Layer 4 of a small transformer language model trained on English Wikipedia (9 layers, counted from 0, width 64).
A neuron's activation on a vector x is SiLU(gate . x) times (in . x), where the dot is the dot product.
The model reads these tokens: " the" " se" "as" "on" "," " B" "a" "i" "le" "y" " a" "ver" "ag" "ed" " " "1" "2" "." "9" " p" "o" "in" "t" "s" " and" " " "3" "."

The vector x that enters this layer's MLP at each token. A number n stands for (n - 128) times 0.017.
0 " the": 99, 124, 132, 117, 170, 128, 144, 53, 186, 141, 147, 113, 101, 176, 68, 158, 141, 131, 126, 113, 165, 96, 120, 167, 141, 143, 119, 133, 132, 90, 118, 134, 142, 87, 98, 129, 132, 111, 156, 133, 155, 127, 139, 139, 125, 123, 110, 128, 201, 108, 158, 92, 82, 133, 122, 194, 98, 60, 136, 162, 98, 123, 149, 131
1 " se": 92, 135, 147, 170, 179, 200, 126, 47, 113, 151, 117, 158, 100, 145, 83, 151, 137, 116, 142, 151, 150, 133, 109, 95, 138, 152, 129, 194, 136, 132, 160, 123, 103, 84, 119, 157, 124, 65, 156, 74, 146, 72, 122, 149, 142, 146, 139, 190, 148, 78, 134, 113, 192, 133, 91, 89, 98, 137, 102, 113, 133, 106, 110, 121
2 "as": 114, 46, 92, 14, 81, 125, 151, 101, 156, 155, 125, 179, 114, 144, 119, 91, 123, 122, 129, 73, 162, 128, 148, 122, 138, 141, 88, 152, 173, 123, 124, 83, 78, 167, 99, 119, 108, 95, 143, 172, 115, 130, 147, 95, 217, 137, 140, 111, 159, 123, 170, 125, 100, 187, 154, 99, 71, 170, 124, 106, 144, 89, 105, 144
3 "on": 130, 139, 116, 75, 108, 117, 110, 99, 117, 164, 153, 158, 160, 137, 66, 134, 55, 130, 135, 81, 121, 110, 159, 110, 156, 137, 143, 140, 103, 170, 89, 139, 184, 113, 121, 119, 122, 176, 165, 178, 118, 90, 160, 168, 158, 134, 132, 188, 143, 107, 83, 67, 117, 129, 81, 68, 143, 155, 133, 114, 110, 129, 128, 157
4 ",": 126, 125, 117, 136, 164, 103, 167, 60, 125, 132, 174, 132, 103, 140, 141, 142, 127, 136, 116, 135, 158, 95, 64, 158, 124, 109, 130, 140, 142, 148, 137, 153, 145, 145, 106, 125, 114, 146, 159, 140, 115, 104, 114, 108, 102, 163, 164, 105, 161, 132, 183, 119, 138, 118, 185, 113, 116, 114, 92, 143, 141, 158, 147, 153
5 " B": 93, 135, 152, 125, 152, 155, 117, 131, 129, 151, 107, 145, 143, 185, 146, 152, 145, 130, 161, 126, 148, 117, 142, 160, 149, 113, 125, 108, 132, 151, 228, 139, 144, 120, 146, 93, 127, 107, 150, 162, 130, 114, 140, 158, 139, 139, 117, 145, 141, 157, 151, 116, 130, 125, 116, 130, 125, 129, 122, 124, 133, 109, 116, 118
6 "a": 154, 138, 157, 89, 135, 162, 100, 119, 107, 136, 114, 157, 125, 144, 103, 160, 132, 181, 166, 91, 107, 140, 101, 182, 135, 150, 130, 131, 141, 156, 180, 169, 118, 137, 146, 124, 120, 72, 126, 123, 137, 153, 106, 105, 145, 125, 102, 154, 77, 203, 155, 99, 160, 136, 141, 159, 98, 127, 100, 172, 151, 110, 164, 118
7 "i": 121, 153, 113, 77, 187, 124, 117, 120, 103, 130, 119, 149, 106, 142, 178, 192, 95, 142, 157, 116, 192, 116, 81, 163, 141, 163, 67, 157, 183, 111, 155, 156, 102, 162, 109, 89, 135, 157, 101, 167, 180, 124, 91, 120, 119, 135, 109, 167, 88, 151, 134, 102, 190, 161, 62, 149, 145, 138, 137, 165, 111, 132, 139, 133
8 "le": 103, 115, 168, 147, 209, 181, 164, 122, 145, 123, 131, 144, 69, 160, 133, 149, 117, 139, 130, 174, 162, 191, 154, 122, 107, 162, 102, 134, 149, 109, 73, 116, 96, 124, 156, 85, 163, 152, 129, 131, 181, 167, 190, 141, 117, 136, 144, 90, 92, 169, 148, 94, 122, 73, 100, 141, 92, 128, 95, 99, 106, 153, 95, 106
9 "y": 112, 105, 127, 147, 123, 111, 132, 113, 127, 108, 144, 195, 126, 224, 165, 110, 132, 90, 147, 100, 176, 82, 89, 164, 92, 133, 84, 126, 135, 143, 115, 107, 116, 113, 101, 132, 124, 127, 137, 146, 138, 103, 159, 147, 148, 113, 125, 115, 71, 134, 81, 141, 120, 132, 173, 143, 90, 119, 128, 93, 109, 146, 72, 93
10 " a": 118, 126, 161, 124, 207, 141, 142, 104, 149, 128, 130, 123, 120, 132, 123, 204, 167, 140, 175, 111, 162, 122, 156, 143, 148, 117, 125, 117, 157, 153, 81, 112, 129, 133, 125, 129, 122, 94, 135, 155, 146, 96, 136, 130, 172, 94, 68, 113, 166, 121, 58, 130, 151, 124, 177, 151, 90, 80, 95, 132, 95, 195, 134, 122
11 "ver": 145, 162, 120, 100, 135, 165, 155, 31, 105, 123, 128, 87, 125, 93, 51, 156, 154, 185, 136, 134, 155, 136, 91, 128, 104, 148, 162, 162, 168, 98, 92, 88, 138, 139, 85, 60, 153, 144, 167, 102, 168, 113, 143, 139, 120, 112, 156, 173, 104, 143, 87, 52, 113, 145, 126, 169, 100, 120, 87, 55, 96, 134, 118, 146
12 "ag": 164, 62, 157, 84, 131, 100, 170, 57, 149, 78, 127, 141, 100, 156, 99, 203, 150, 77, 145, 84, 84, 122, 126, 132, 153, 146, 49, 138, 127, 159, 188, 114, 136, 97, 103, 113, 183, 85, 139, 121, 114, 143, 133, 117, 129, 145, 124, 158, 124, 90, 70, 151, 139, 157, 147, 141, 122, 70, 169, 112, 133, 131, 126, 111
13 "ed": 155, 106, 161, 120, 166, 77, 129, 93, 108, 140, 140, 149, 82, 167, 76, 142, 131, 119, 105, 99, 106, 147, 136, 180, 135, 163, 120, 114, 122, 153, 106, 97, 102, 87, 164, 93, 117, 133, 135, 161, 154, 125, 218, 99, 130, 114, 125, 168, 147, 76, 166, 67, 164, 112, 119, 100, 124, 164, 104, 87, 144, 159, 132, 158
14 " ": 125, 149, 124, 112, 129, 109, 133, 72, 122, 107, 151, 166, 105, 131, 110, 206, 101, 114, 141, 133, 135, 129, 155, 68, 147, 112, 131, 78, 115, 108, 209, 130, 131, 111, 158, 115, 151, 146, 147, 131, 149, 115, 100, 92, 153, 140, 104, 130, 147, 114, 126, 120, 147, 164, 161, 117, 130, 138, 89, 126, 92, 141, 151, 143
15 "1": 125, 123, 116, 135, 102, 134, 130, 61, 130, 141, 168, 117, 115, 144, 151, 172, 140, 173, 179, 156, 147, 110, 149, 96, 139, 118, 140, 143, 112, 103, 161, 126, 157, 128, 138, 103, 169, 168, 104, 117, 124, 126, 115, 148, 189, 144, 128, 120, 137, 130, 134, 125, 129, 177, 141, 88, 150, 126, 98, 156, 127, 124, 121, 138
16 "2": 111, 157, 102, 131, 125, 134, 124, 99, 127, 128, 173, 123, 130, 155, 125, 144, 137, 133, 189, 156, 123, 129, 169, 110, 161, 118, 135, 143, 111, 97, 126, 111, 123, 137, 122, 89, 181, 142, 103, 126, 138, 133, 130, 152, 155, 130, 128, 131, 139, 128, 124, 115, 117, 160, 142, 80, 124, 125, 134, 171, 105, 134, 117, 140
17 ".": 113, 116, 140, 126, 136, 141, 109, 59, 110, 128, 164, 115, 110, 136, 108, 172, 144, 130, 162, 129, 86, 156, 156, 113, 93, 127, 131, 136, 92, 112, 130, 130, 141, 170, 105, 91, 141, 108, 96, 117, 127, 83, 89, 167, 127, 122, 121, 103, 175, 144, 133, 120, 173, 147, 139, 88, 115, 133, 80, 134, 54, 173, 132, 139
18 "9": 117, 136, 140, 114, 135, 115, 149, 76, 109, 139, 170, 119, 134, 148, 150, 129, 138, 147, 183, 106, 129, 104, 104, 111, 158, 145, 76, 141, 89, 114, 159, 109, 117, 155, 105, 95, 125, 136, 105, 122, 129, 130, 95, 129, 141, 124, 130, 145, 141, 116, 114, 112, 146, 89, 129, 76, 125, 139, 112, 118, 106, 168, 93, 134
19 " p": 135, 136, 166, 162, 155, 93, 139, 105, 105, 147, 124, 122, 112, 137, 102, 161, 135, 147, 167, 104, 136, 120, 125, 132, 115, 172, 91, 130, 74, 101, 219, 94, 127, 142, 87, 149, 84, 93, 158, 160, 140, 126, 134, 134, 125, 150, 104, 121, 166, 109, 113, 112, 129, 126, 160, 115, 133, 117, 99, 127, 165, 92, 139, 123
20 "o": 109, 90, 152, 154, 123, 190, 159, 111, 96, 157, 119, 151, 101, 88, 97, 168, 161, 95, 178, 100, 163, 122, 120, 146, 122, 138, 190, 90, 120, 121, 136, 107, 125, 147, 118, 144, 196, 178, 166, 103, 159, 150, 125, 89, 168, 133, 134, 107, 138, 118, 170, 96, 175, 126, 99, 157, 83, 142, 153, 157, 192, 103, 169, 146
21 "in": 149, 133, 168, 125, 68, 80, 98, 101, 146, 113, 112, 172, 123, 132, 108, 157, 113, 116, 121, 157, 114, 144, 113, 97, 136, 152, 112, 105, 73, 173, 99, 120, 123, 112, 91, 74, 124, 247, 120, 159, 97, 123, 93, 162, 144, 169, 91, 157, 88, 137, 88, 125, 139, 163, 121, 125, 137, 68, 135, 197, 170, 146, 137, 168
22 "t": 163, 166, 139, 109, 65, 142, 82, 54, 113, 121, 128, 183, 147, 152, 143, 149, 70, 81, 106, 157, 133, 136, 133, 140, 142, 124, 148, 81, 81, 81, 140, 89, 84, 105, 101, 112, 130, 177, 148, 166, 117, 136, 104, 147, 161, 104, 91, 86, 64, 107, 92, 161, 141, 88, 119, 105, 160, 110, 99, 186, 173, 113, 174, 144
23 "s": 116, 118, 152, 129, 130, 115, 159, 82, 137, 112, 145, 161, 137, 201, 68, 92, 129, 105, 127, 165, 160, 164, 66, 172, 149, 129, 136, 132, 135, 99, 105, 101, 193, 168, 174, 124, 111, 148, 156, 197, 173, 161, 151, 125, 145, 102, 106, 95, 145, 122, 140, 144, 146, 159, 104, 78, 125, 137, 159, 135, 100, 143, 121, 127
24 " and": 170, 88, 145, 128, 122, 103, 169, 75, 107, 119, 165, 116, 111, 154, 91, 189, 161, 142, 101, 151, 115, 124, 157, 162, 81, 117, 156, 132, 97, 128, 109, 116, 100, 101, 103, 138, 157, 98, 153, 141, 141, 96, 127, 104, 145, 159, 122, 117, 165, 138, 99, 142, 121, 88, 142, 139, 147, 122, 110, 162, 125, 195, 144, 128
25 " ": 134, 137, 109, 110, 139, 122, 136, 70, 117, 99, 140, 143, 97, 107, 111, 205, 98, 106, 150, 120, 122, 130, 134, 62, 154, 117, 116, 80, 115, 124, 213, 129, 144, 103, 162, 106, 149, 134, 156, 127, 133, 121, 108, 113, 139, 125, 132, 152, 145, 140, 137, 135, 158, 132, 153, 114, 133, 116, 101, 91, 88, 159, 139, 145
26 "3": 134, 147, 138, 116, 146, 129, 125, 83, 144, 127, 166, 147, 112, 138, 141, 162, 147, 136, 193, 135, 143, 112, 133, 111, 159, 138, 121, 142, 158, 107, 175, 115, 129, 127, 148, 116, 151, 148, 118, 134, 101, 132, 148, 152, 160, 117, 157, 133, 157, 135, 147, 120, 132, 149, 140, 106, 125, 154, 130, 156, 92, 144, 127, 149
27 ".": 129, 119, 138, 144, 131, 137, 117, 69, 121, 137, 158, 101, 101, 134, 115, 180, 153, 139, 172, 130, 87, 161, 144, 110, 88, 136, 137, 104, 107, 115, 147, 132, 147, 158, 116, 83, 141, 97, 105, 111, 120, 88, 101, 168, 126, 121, 135, 96, 168, 155, 153, 143, 186, 159, 136, 105, 141, 135, 78, 121, 51, 153, 153, 143

Each question shows the input weights of one neuron of the MLP. A number n stands for (n - 128) times 0.012.

n159 gate: 130, 133, 116, 128, 121, 125, 103, 141, 156, 152, 155, 145, 126, 155, 152, 101, 151, 132, 148, 89, 86, 165, 136, 140, 98, 170, 123, 121, 118, 153, 112, 128, 136, 149, 167, 179, 122, 120, 84, 136, 121, 97, 71, 131, 122, 82, 150, 119, 84, 84, 126, 148, 151, 139, 136, 110, 136, 197, 91, 101, 140, 118, 107, 93
n159 in: 108, 118, 132, 173, 118, 133, 144, 127, 99, 102, 111, 136, 137, 130, 115, 148, 83, 82, 123, 116, 125, 114, 113, 128, 138, 150, 118, 86, 115, 155, 106, 109, 80, 141, 101, 162, 143, 172, 89, 132, 144, 89, 97, 118, 148, 144, 79, 167, 103, 147, 170, 119, 178, 118, 153, 145, 131, 112, 126, 127, 144, 119, 167, 158
On which token does it fire most? 9 "y"

n1 gate: 123, 92, 70, 150, 141, 99, 129, 140, 111, 143, 153, 104, 151, 104, 178, 53, 108, 102, 132, 101, 108, 128, 96, 159, 135, 103, 119, 113, 149, 106, 170, 137, 193, 142, 129, 133, 132, 96, 133, 93, 136, 111, 92, 159, 116, 146, 121, 138, 93, 91, 144, 95, 138, 123, 157, 88, 99, 162, 134, 106, 121, 129, 93, 129
n1 in: 156, 147, 178, 148, 99, 111, 126, 96, 118, 149, 132, 116, 104, 121, 131, 98, 147, 127, 119, 125, 129, 98, 76, 153, 116, 121, 136, 127, 105, 157, 151, 165, 147, 138, 163, 125, 157, 118, 145, 117, 98, 99, 128, 119, 140, 136, 154, 178, 66, 163, 158, 109, 102, 148, 117, 145, 200, 123, 116, 187, 166, 144, 94, 102
On which token does it fire most, and how strongly? 4 ",", at about 1.4

n133 gate: 155, 159, 194, 125, 154, 142, 129, 142, 141, 111, 104, 124, 170, 87, 133, 140, 151, 62, 99, 153, 105, 160, 120, 164, 114, 130, 109, 124, 94, 160, 149, 114, 117, 136, 130, 158, 128, 123, 93, 92, 125, 169, 91, 113, 128, 142, 137, 149, 130, 126, 193, 130, 91, 152, 174, 132, 152, 123, 116, 87, 108, 145, 130, 116
n133 in: 104, 147, 158, 147, 114, 133, 132, 110, 130, 139, 117, 136, 122, 172, 190, 125, 81, 142, 98, 127, 121, 126, 106, 131, 124, 105, 162, 99, 86, 141, 123, 134, 139, 58, 112, 131, 123, 147, 107, 188, 126, 134, 120, 124, 178, 106, 99, 96, 120, 128, 117, 118, 106, 108, 123, 117, 142, 134, 160, 123, 149, 123, 130, 140
On which token does it fire most, and how strongly? 11 "ver", at about 0.78

n183 gate: 151, 130, 107, 166, 142, 139, 185, 142, 202, 118, 159, 102, 140, 105, 86, 131, 90, 121, 128, 105, 108, 118, 145, 109, 121, 95, 117, 137, 86, 97, 116, 131, 137, 132, 137, 139, 65, 106, 149, 110, 106, 98, 159, 127, 79, 127, 122, 114, 99, 99, 123, 156, 135, 116, 159, 140, 141, 134, 166, 166, 142, 153, 125, 130
n183 in: 87, 177, 123, 131, 172, 90, 153, 144, 130, 98, 114, 159, 164, 124, 158, 128, 139, 125, 129, 123, 148, 130, 151, 158, 167, 110, 182, 120, 98, 147, 133, 163, 83, 144, 83, 111, 113, 153, 88, 159, 131, 166, 128, 111, 154, 126, 119, 118, 150, 133, 129, 105, 115, 165, 143, 115, 140, 102, 114, 116, 122, 101, 134, 137
On which two tokens does it fire most, strongest first? 1 " se", 11 "ver"

n109 gate: 119, 91, 110, 181, 96, 146, 88, 138, 138, 122, 177, 164, 136, 81, 125, 115, 92, 163, 105, 103, 127, 127, 125, 131, 102, 108, 102, 146, 131, 183, 95, 137, 113, 155, 126, 107, 170, 131, 93, 144, 127, 116, 112, 113, 72, 109, 175, 87, 100, 85, 105, 114, 128, 152, 161, 145, 140, 179, 151, 99, 63, 162, 131, 117
n109 in: 124, 133, 79, 133, 169, 138, 141, 109, 106, 138, 164, 124, 127, 137, 116, 167, 129, 144, 129, 141, 67, 129, 118, 152, 146, 104, 104, 85, 105, 163, 150, 128, 106, 147, 116, 156, 93, 93, 131, 140, 146, 101, 178, 175, 114, 138, 158, 96, 89, 101, 116, 162, 111, 146, 125, 135, 154, 129, 148, 113, 103, 80, 118, 131
On which two tokens does it fire most, strongest first? 9 "y", 27 "."

n189 gate: 129, 151, 148, 133, 136, 140, 120, 109, 139, 120, 111, 78, 124, 131, 121, 84, 161, 126, 121, 139, 119, 141, 100, 108, 120, 133, 153, 148, 88, 144, 96, 80, 114, 164, 131, 135, 116, 168, 119, 116, 79, 142, 160, 110, 61, 105, 125, 150, 115, 109, 165, 129, 158, 49, 155, 129, 160, 177, 125, 124, 162, 108, 121, 154
n189 in: 98, 101, 123, 123, 150, 98, 105, 159, 138, 89, 104, 139, 113, 139, 146, 89, 167, 85, 135, 123, 176, 149, 144, 149, 118, 137, 124, 132, 136, 174, 154, 111, 98, 143, 107, 131, 157, 159, 122, 156, 132, 147, 150, 108, 139, 175, 183, 181, 133, 158, 96, 112, 143, 140, 168, 133, 119, 98, 157, 95, 144, 152, 157, 105
On which token does it fire most? 13 "ed"

n43 gate: 129, 127, 156, 123, 169, 167, 102, 153, 78, 129, 116, 146, 83, 89, 159, 145, 110, 175, 139, 132, 161, 151, 134, 137, 87, 110, 119, 107, 127, 145, 110, 160, 143, 108, 160, 136, 123, 117, 57, 110, 118, 161, 102, 101, 125, 107, 89, 134, 114, 128, 109, 135, 142, 98, 166, 149, 134, 125, 172, 128, 88, 88, 106, 122
n43 in: 118, 154, 157, 124, 174, 144, 113, 167, 107, 153, 153, 133, 128, 174, 71, 98, 109, 131, 132, 125, 182, 69, 119, 150, 114, 123, 181, 119, 115, 138, 159, 127, 126, 79, 88, 122, 100, 115, 120, 144, 141, 133, 152, 125, 182, 157, 99, 92, 127, 124, 136, 90, 134, 120, 154, 134, 72, 113, 114, 90, 164, 145, 119, 140
On which three tokens does it fire most, strongest first? 6 "a", 10 " a", 8 "le"

n112 gate: 156, 146, 125, 150, 159, 133, 161, 131, 157, 144, 121, 99, 125, 91, 215, 130, 98, 89, 128, 141, 158, 117, 104, 118, 109, 96, 100, 103, 140, 141, 109, 148, 88, 86, 132, 98, 156, 96, 137, 90, 127, 141, 137, 148, 145, 141, 112, 99, 93, 72, 135, 117, 139, 141, 147, 134, 130, 196, 155, 93, 96, 125, 124, 172
n112 in: 148, 165, 119, 156, 115, 89, 114, 129, 127, 142, 137, 90, 125, 167, 136, 134, 107, 89, 134, 144, 136, 122, 120, 127, 126, 62, 63, 105, 106, 162, 160, 103, 122, 129, 85, 149, 128, 124, 136, 146, 153, 132, 123, 165, 168, 147, 89, 107, 149, 104, 117, 151, 127, 135, 163, 144, 130, 147, 177, 110, 136, 160, 126, 127
On which token does it fire most? 9 "y"

n114 gate: 156, 124, 116, 199, 156, 92, 110, 122, 130, 150, 131, 136, 157, 104, 139, 90, 130, 152, 117, 114, 118, 116, 167, 102, 114, 118, 101, 141, 112, 120, 92, 146, 166, 159, 128, 129, 126, 115, 116, 107, 126, 152, 170, 137, 179, 183, 82, 158, 143, 118, 118, 185, 99, 51, 172, 129, 82, 142, 139, 117, 133, 109, 137, 154
n114 in: 157, 99, 121, 156, 177, 132, 166, 168, 132, 164, 197, 158, 138, 109, 136, 81, 123, 144, 140, 180, 162, 120, 173, 111, 142, 115, 116, 182, 111, 130, 116, 164, 99, 124, 142, 140, 83, 104, 149, 132, 138, 152, 128, 169, 128, 122, 168, 114, 147, 143, 113, 125, 154, 104, 163, 133, 145, 146, 143, 179, 125, 96, 137, 150
On which three tokens does it fire most, strongest first? 12 "ag", 11 "ver", 25 " "

n127 gate: 153, 79, 150, 92, 138, 160, 119, 184, 105, 146, 133, 113, 182, 130, 137, 146, 158, 185, 118, 127, 147, 142, 86, 82, 114, 167, 131, 141, 111, 118, 116, 95, 144, 153, 166, 135, 88, 102, 114, 48, 106, 123, 117, 129, 136, 100, 160, 148, 137, 121, 157, 160, 92, 119, 171, 122, 151, 141, 109, 162, 150, 163, 93, 95
n127 in: 85, 82, 157, 124, 120, 135, 95, 75, 144, 83, 125, 85, 173, 90, 142, 170, 102, 157, 118, 135, 92, 94, 101, 110, 119, 135, 141, 121, 142, 105, 155, 173, 131, 155, 143, 115, 132, 172, 151, 124, 129, 104, 140, 199, 113, 135, 93, 152, 120, 114, 125, 65, 174, 124, 134, 96, 123, 125, 140, 162, 101, 113, 130, 150
On which two tokens does it fire most, strongest first? 18 "9", 9 "y"

n77 gate: 125, 123, 116, 171, 124, 152, 111, 155, 148, 140, 110, 98, 160, 81, 155, 134, 143, 97, 125, 131, 200, 108, 90, 101, 119, 139, 96, 148, 177, 158, 100, 157, 77, 143, 151, 88, 88, 123, 93, 118, 151, 149, 138, 161, 115, 140, 186, 145, 145, 118, 155, 138, 108, 138, 108, 121, 171, 75, 123, 151, 122, 162, 141, 176
n77 in: 133, 115, 129, 108, 128, 135, 137, 157, 110, 177, 174, 130, 98, 144, 163, 118, 171, 107, 128, 142, 115, 149, 147, 111, 136, 116, 95, 137, 155, 126, 103, 157, 147, 96, 116, 70, 84, 91, 130, 133, 136, 163, 155, 108, 137, 111, 123, 107, 115, 90, 129, 118, 151, 150, 96, 120, 174, 129, 109, 97, 118, 213, 119, 180
On which token does it fire most? 7 "i"

n90 gate: 104, 114, 91, 127, 101, 138, 128, 144, 114, 123, 151, 118, 143, 135, 117, 116, 137, 145, 84, 131, 151, 160, 98, 130, 132, 92, 150, 65, 125, 87, 68, 146, 175, 122, 140, 87, 138, 151, 123, 127, 128, 167, 110, 168, 141, 147, 133, 195, 112, 127, 129, 201, 138, 123, 170, 123, 164, 98, 118, 123, 146, 109, 150, 140
n90 in: 120, 134, 128, 173, 127, 103, 146, 118, 169, 150, 115, 113, 182, 144, 91, 116, 152, 121, 149, 160, 157, 169, 150, 133, 111, 104, 157, 147, 158, 133, 140, 104, 89, 168, 137, 135, 162, 154, 113, 129, 137, 147, 57, 127, 133, 121, 140, 112, 167, 104, 121, 104, 135, 155, 130, 142, 190, 169, 144, 187, 115, 154, 163, 165
On which token does it fire most, and how strongly? 23 "s", at about 1.9

n178 gate: 120, 139, 93, 164, 117, 112, 143, 121, 166, 134, 129, 121, 120, 92, 105, 107, 153, 116, 121, 170, 154, 92, 120, 130, 158, 151, 149, 107, 117, 103, 141, 124, 151, 112, 152, 144, 82, 111, 127, 94, 131, 105, 131, 150, 104, 123, 114, 134, 115, 137, 131, 144, 94, 80, 148, 172, 112, 132, 87, 44, 111, 126, 169, 144
n178 in: 135, 146, 133, 112, 91, 90, 111, 133, 100, 133, 140, 105, 189, 155, 144, 127, 94, 101, 167, 127, 213, 102, 117, 163, 121, 157, 91, 97, 145, 125, 114, 101, 147, 133, 151, 154, 108, 141, 151, 141, 164, 114, 109, 120, 98, 104, 115, 174, 108, 115, 122, 137, 136, 116, 77, 154, 121, 119, 114, 102, 150, 151, 109, 130
On which two tokens does it fire most, strongest first? 11 "ver", 17 "."

n169 gate: 123, 156, 124, 160, 135, 125, 139, 138, 99, 155, 76, 126, 171, 131, 142, 120, 137, 92, 121, 118, 113, 175, 142, 92, 127, 126, 124, 78, 158, 139, 148, 105, 104, 156, 148, 138, 135, 98, 96, 115, 99, 153, 152, 194, 104, 147, 156, 116, 155, 48, 128, 157, 151, 122, 174, 187, 152, 122, 196, 106, 158, 135, 134, 86
n169 in: 122, 125, 128, 81, 98, 128, 155, 98, 114, 137, 147, 148, 116, 147, 78, 168, 95, 120, 116, 131, 153, 86, 116, 89, 103, 162, 132, 109, 152, 162, 108, 94, 107, 123, 144, 102, 115, 157, 147, 131, 99, 136, 124, 94, 124, 114, 105, 125, 121, 91, 122, 106, 135, 148, 151, 99, 160, 159, 129, 133, 96, 125, 146, 175
On which token does it fire most? 12 "ag"

n61 gate: 136, 104, 126, 79, 155, 104, 132, 124, 131, 174, 104, 126, 141, 95, 176, 129, 152, 130, 83, 125, 133, 141, 151, 185, 147, 113, 155, 111, 137, 161, 134, 140, 177, 145, 122, 94, 92, 138, 108, 118, 110, 99, 112, 161, 161, 129, 120, 179, 140, 121, 141, 112, 140, 120, 157, 104, 153, 95, 148, 154, 172, 134, 141, 160
n61 in: 87, 90, 128, 130, 85, 116, 128, 165, 106, 121, 166, 136, 73, 100, 146, 108, 62, 118, 136, 141, 113, 98, 130, 119, 163, 110, 124, 115, 149, 130, 130, 137, 153, 132, 71, 184, 140, 106, 127, 136, 86, 143, 94, 128, 142, 110, 120, 126, 133, 90, 117, 158, 178, 128, 119, 98, 107, 86, 82, 128, 141, 142, 135, 81
On which token does it fire most, and how strongly? 11 "ver", at about 1

n147 gate: 172, 156, 84, 111, 100, 131, 150, 162, 190, 144, 110, 107, 134, 128, 185, 133, 114, 126, 98, 83, 149, 155, 127, 115, 164, 110, 137, 155, 120, 157, 100, 161, 64, 146, 132, 148, 117, 119, 122, 157, 109, 112, 153, 126, 112, 159, 120, 109, 141, 141, 100, 154, 116, 144, 121, 142, 183, 157, 136, 147, 107, 162, 146, 122
n147 in: 136, 144, 87, 173, 141, 127, 136, 115, 90, 137, 134, 92, 151, 107, 105, 108, 121, 106, 118, 135, 125, 128, 118, 160, 136, 118, 121, 111, 111, 90, 132, 141, 115, 149, 125, 119, 134, 189, 120, 152, 77, 148, 169, 124, 143, 99, 183, 180, 130, 125, 113, 109, 119, 123, 113, 102, 137, 79, 155, 116, 96, 119, 172, 128
On which token does it fire most, and how strongly? 6 "a", at about 0.55

n28 gate: 111, 92, 175, 132, 98, 114, 162, 137, 148, 162, 106, 126, 168, 77, 148, 141, 129, 120, 134, 189, 132, 129, 130, 103, 136, 136, 137, 130, 92, 146, 123, 176, 120, 163, 123, 107, 143, 118, 100, 118, 148, 128, 92, 123, 129, 172, 130, 94, 170, 129, 151, 93, 94, 141, 166, 127, 170, 85, 126, 168, 140, 127, 116, 144
n28 in: 101, 127, 185, 143, 165, 127, 102, 129, 122, 87, 117, 98, 99, 123, 144, 143, 174, 144, 136, 131, 134, 152, 169, 98, 158, 111, 118, 123, 110, 150, 140, 125, 116, 126, 132, 69, 121, 113, 109, 106, 144, 149, 124, 134, 155, 153, 178, 153, 161, 108, 142, 109, 124, 158, 125, 138, 133, 134, 109, 137, 128, 103, 110, 97
On which token does it fire most? 15 "1"

n63 gate: 93, 130, 124, 122, 157, 172, 144, 160, 155, 162, 82, 164, 119, 110, 164, 106, 123, 128, 137, 146, 124, 110, 172, 93, 103, 136, 137, 93, 150, 128, 127, 141, 115, 156, 134, 168, 102, 93, 154, 109, 134, 149, 162, 120, 143, 130, 127, 100, 153, 107, 124, 119, 109, 118, 135, 150, 164, 145, 152, 150, 125, 64, 133, 180
n63 in: 160, 127, 88, 145, 106, 120, 124, 136, 143, 157, 126, 127, 120, 123, 109, 150, 167, 151, 94, 147, 96, 153, 133, 151, 94, 93, 114, 145, 143, 130, 106, 127, 120, 102, 105, 130, 64, 101, 138, 154, 105, 162, 106, 141, 142, 76, 131, 108, 125, 105, 130, 104, 91, 142, 178, 109, 136, 114, 110, 141, 97, 113, 123, 150
On which token does it fire most? 2 "as"

n174 gate: 172, 113, 157, 183, 111, 139, 121, 142, 137, 116, 152, 84, 83, 95, 168, 135, 142, 108, 115, 143, 93, 134, 170, 167, 142, 65, 118, 133, 91, 115, 103, 166, 80, 131, 137, 119, 124, 142, 116, 133, 101, 146, 137, 164, 114, 91, 139, 80, 165, 116, 172, 118, 162, 139, 105, 108, 123, 143, 153, 120, 121, 108, 155, 177
n174 in: 149, 154, 194, 94, 108, 115, 119, 97, 151, 109, 113, 68, 78, 109, 133, 141, 128, 120, 94, 132, 65, 114, 91, 155, 107, 96, 89, 139, 111, 173, 114, 165, 135, 146, 106, 116, 143, 121, 110, 142, 98, 120, 147, 202, 110, 131, 122, 115, 88, 136, 124, 81, 132, 149, 85, 152, 144, 90, 134, 150, 96, 74, 126, 123
On which token does it fire most? 27 "."

n102 gate: 143, 142, 131, 98, 85, 142, 100, 148, 121, 121, 128, 101, 172, 100, 149, 102, 145, 140, 102, 148, 154, 118, 128, 149, 108, 141, 142, 89, 97, 141, 117, 150, 150, 101, 111, 137, 121, 140, 100, 142, 153, 104, 89, 121, 118, 111, 178, 148, 122, 81, 95, 125, 86, 122, 189, 166, 119, 75, 114, 150, 123, 153, 189, 162
n102 in: 112, 111, 106, 99, 113, 151, 96, 116, 132, 97, 148, 138, 150, 161, 117, 102, 104, 61, 148, 110, 109, 86, 70, 150, 127, 110, 162, 125, 144, 134, 88, 128, 140, 132, 136, 140, 135, 82, 112, 126, 128, 107, 110, 108, 138, 136, 92, 152, 113, 150, 104, 161, 176, 155, 110, 150, 115, 125, 138, 87, 102, 116, 137, 96
On which token does it fire most? 19 " p"

n51 gate: 101, 144, 121, 139, 154, 145, 83, 94, 130, 110, 100, 94, 164, 129, 177, 157, 102, 158, 114, 91, 129, 138, 146, 96, 103, 114, 138, 80, 108, 126, 128, 115, 115, 138, 139, 105, 61, 129, 125, 115, 120, 149, 139, 128, 109, 139, 95, 125, 160, 145, 153, 153, 157, 166, 125, 174, 165, 115, 163, 167, 130, 136, 133, 117
n51 in: 137, 144, 105, 120, 113, 134, 151, 148, 122, 141, 171, 137, 123, 159, 147, 141, 121, 114, 125, 141, 142, 119, 120, 107, 109, 138, 168, 129, 113, 99, 102, 107, 90, 168, 140, 153, 122, 148, 166, 125, 123, 142, 130, 113, 183, 166, 155, 156, 161, 123, 164, 141, 87, 80, 128, 103, 136, 148, 93, 165, 112, 107, 105, 157
On which token does it fire most? 12 "ag"

n53 gate: 121, 100, 154, 162, 108, 158, 107, 141, 124, 145, 99, 131, 194, 95, 132, 140, 106, 138, 148, 134, 122, 88, 121, 122, 154, 118, 118, 160, 145, 146, 128, 152, 165, 122, 86, 150, 94, 130, 139, 93, 81, 157, 90, 110, 170, 139, 120, 173, 147, 134, 131, 156, 152, 121, 152, 185, 108, 136, 157, 111, 134, 122, 112, 97
n53 in: 121, 112, 142, 155, 106, 86, 136, 116, 154, 151, 103, 143, 115, 148, 142, 83, 134, 171, 107, 116, 157, 132, 130, 106, 140, 151, 139, 146, 141, 74, 156, 101, 167, 136, 60, 119, 133, 145, 119, 102, 107, 107, 122, 114, 138, 155, 119, 107, 149, 145, 127, 135, 148, 91, 97, 135, 143, 127, 119, 109, 124, 123, 101, 63
On which token does it fire most? 1 " se"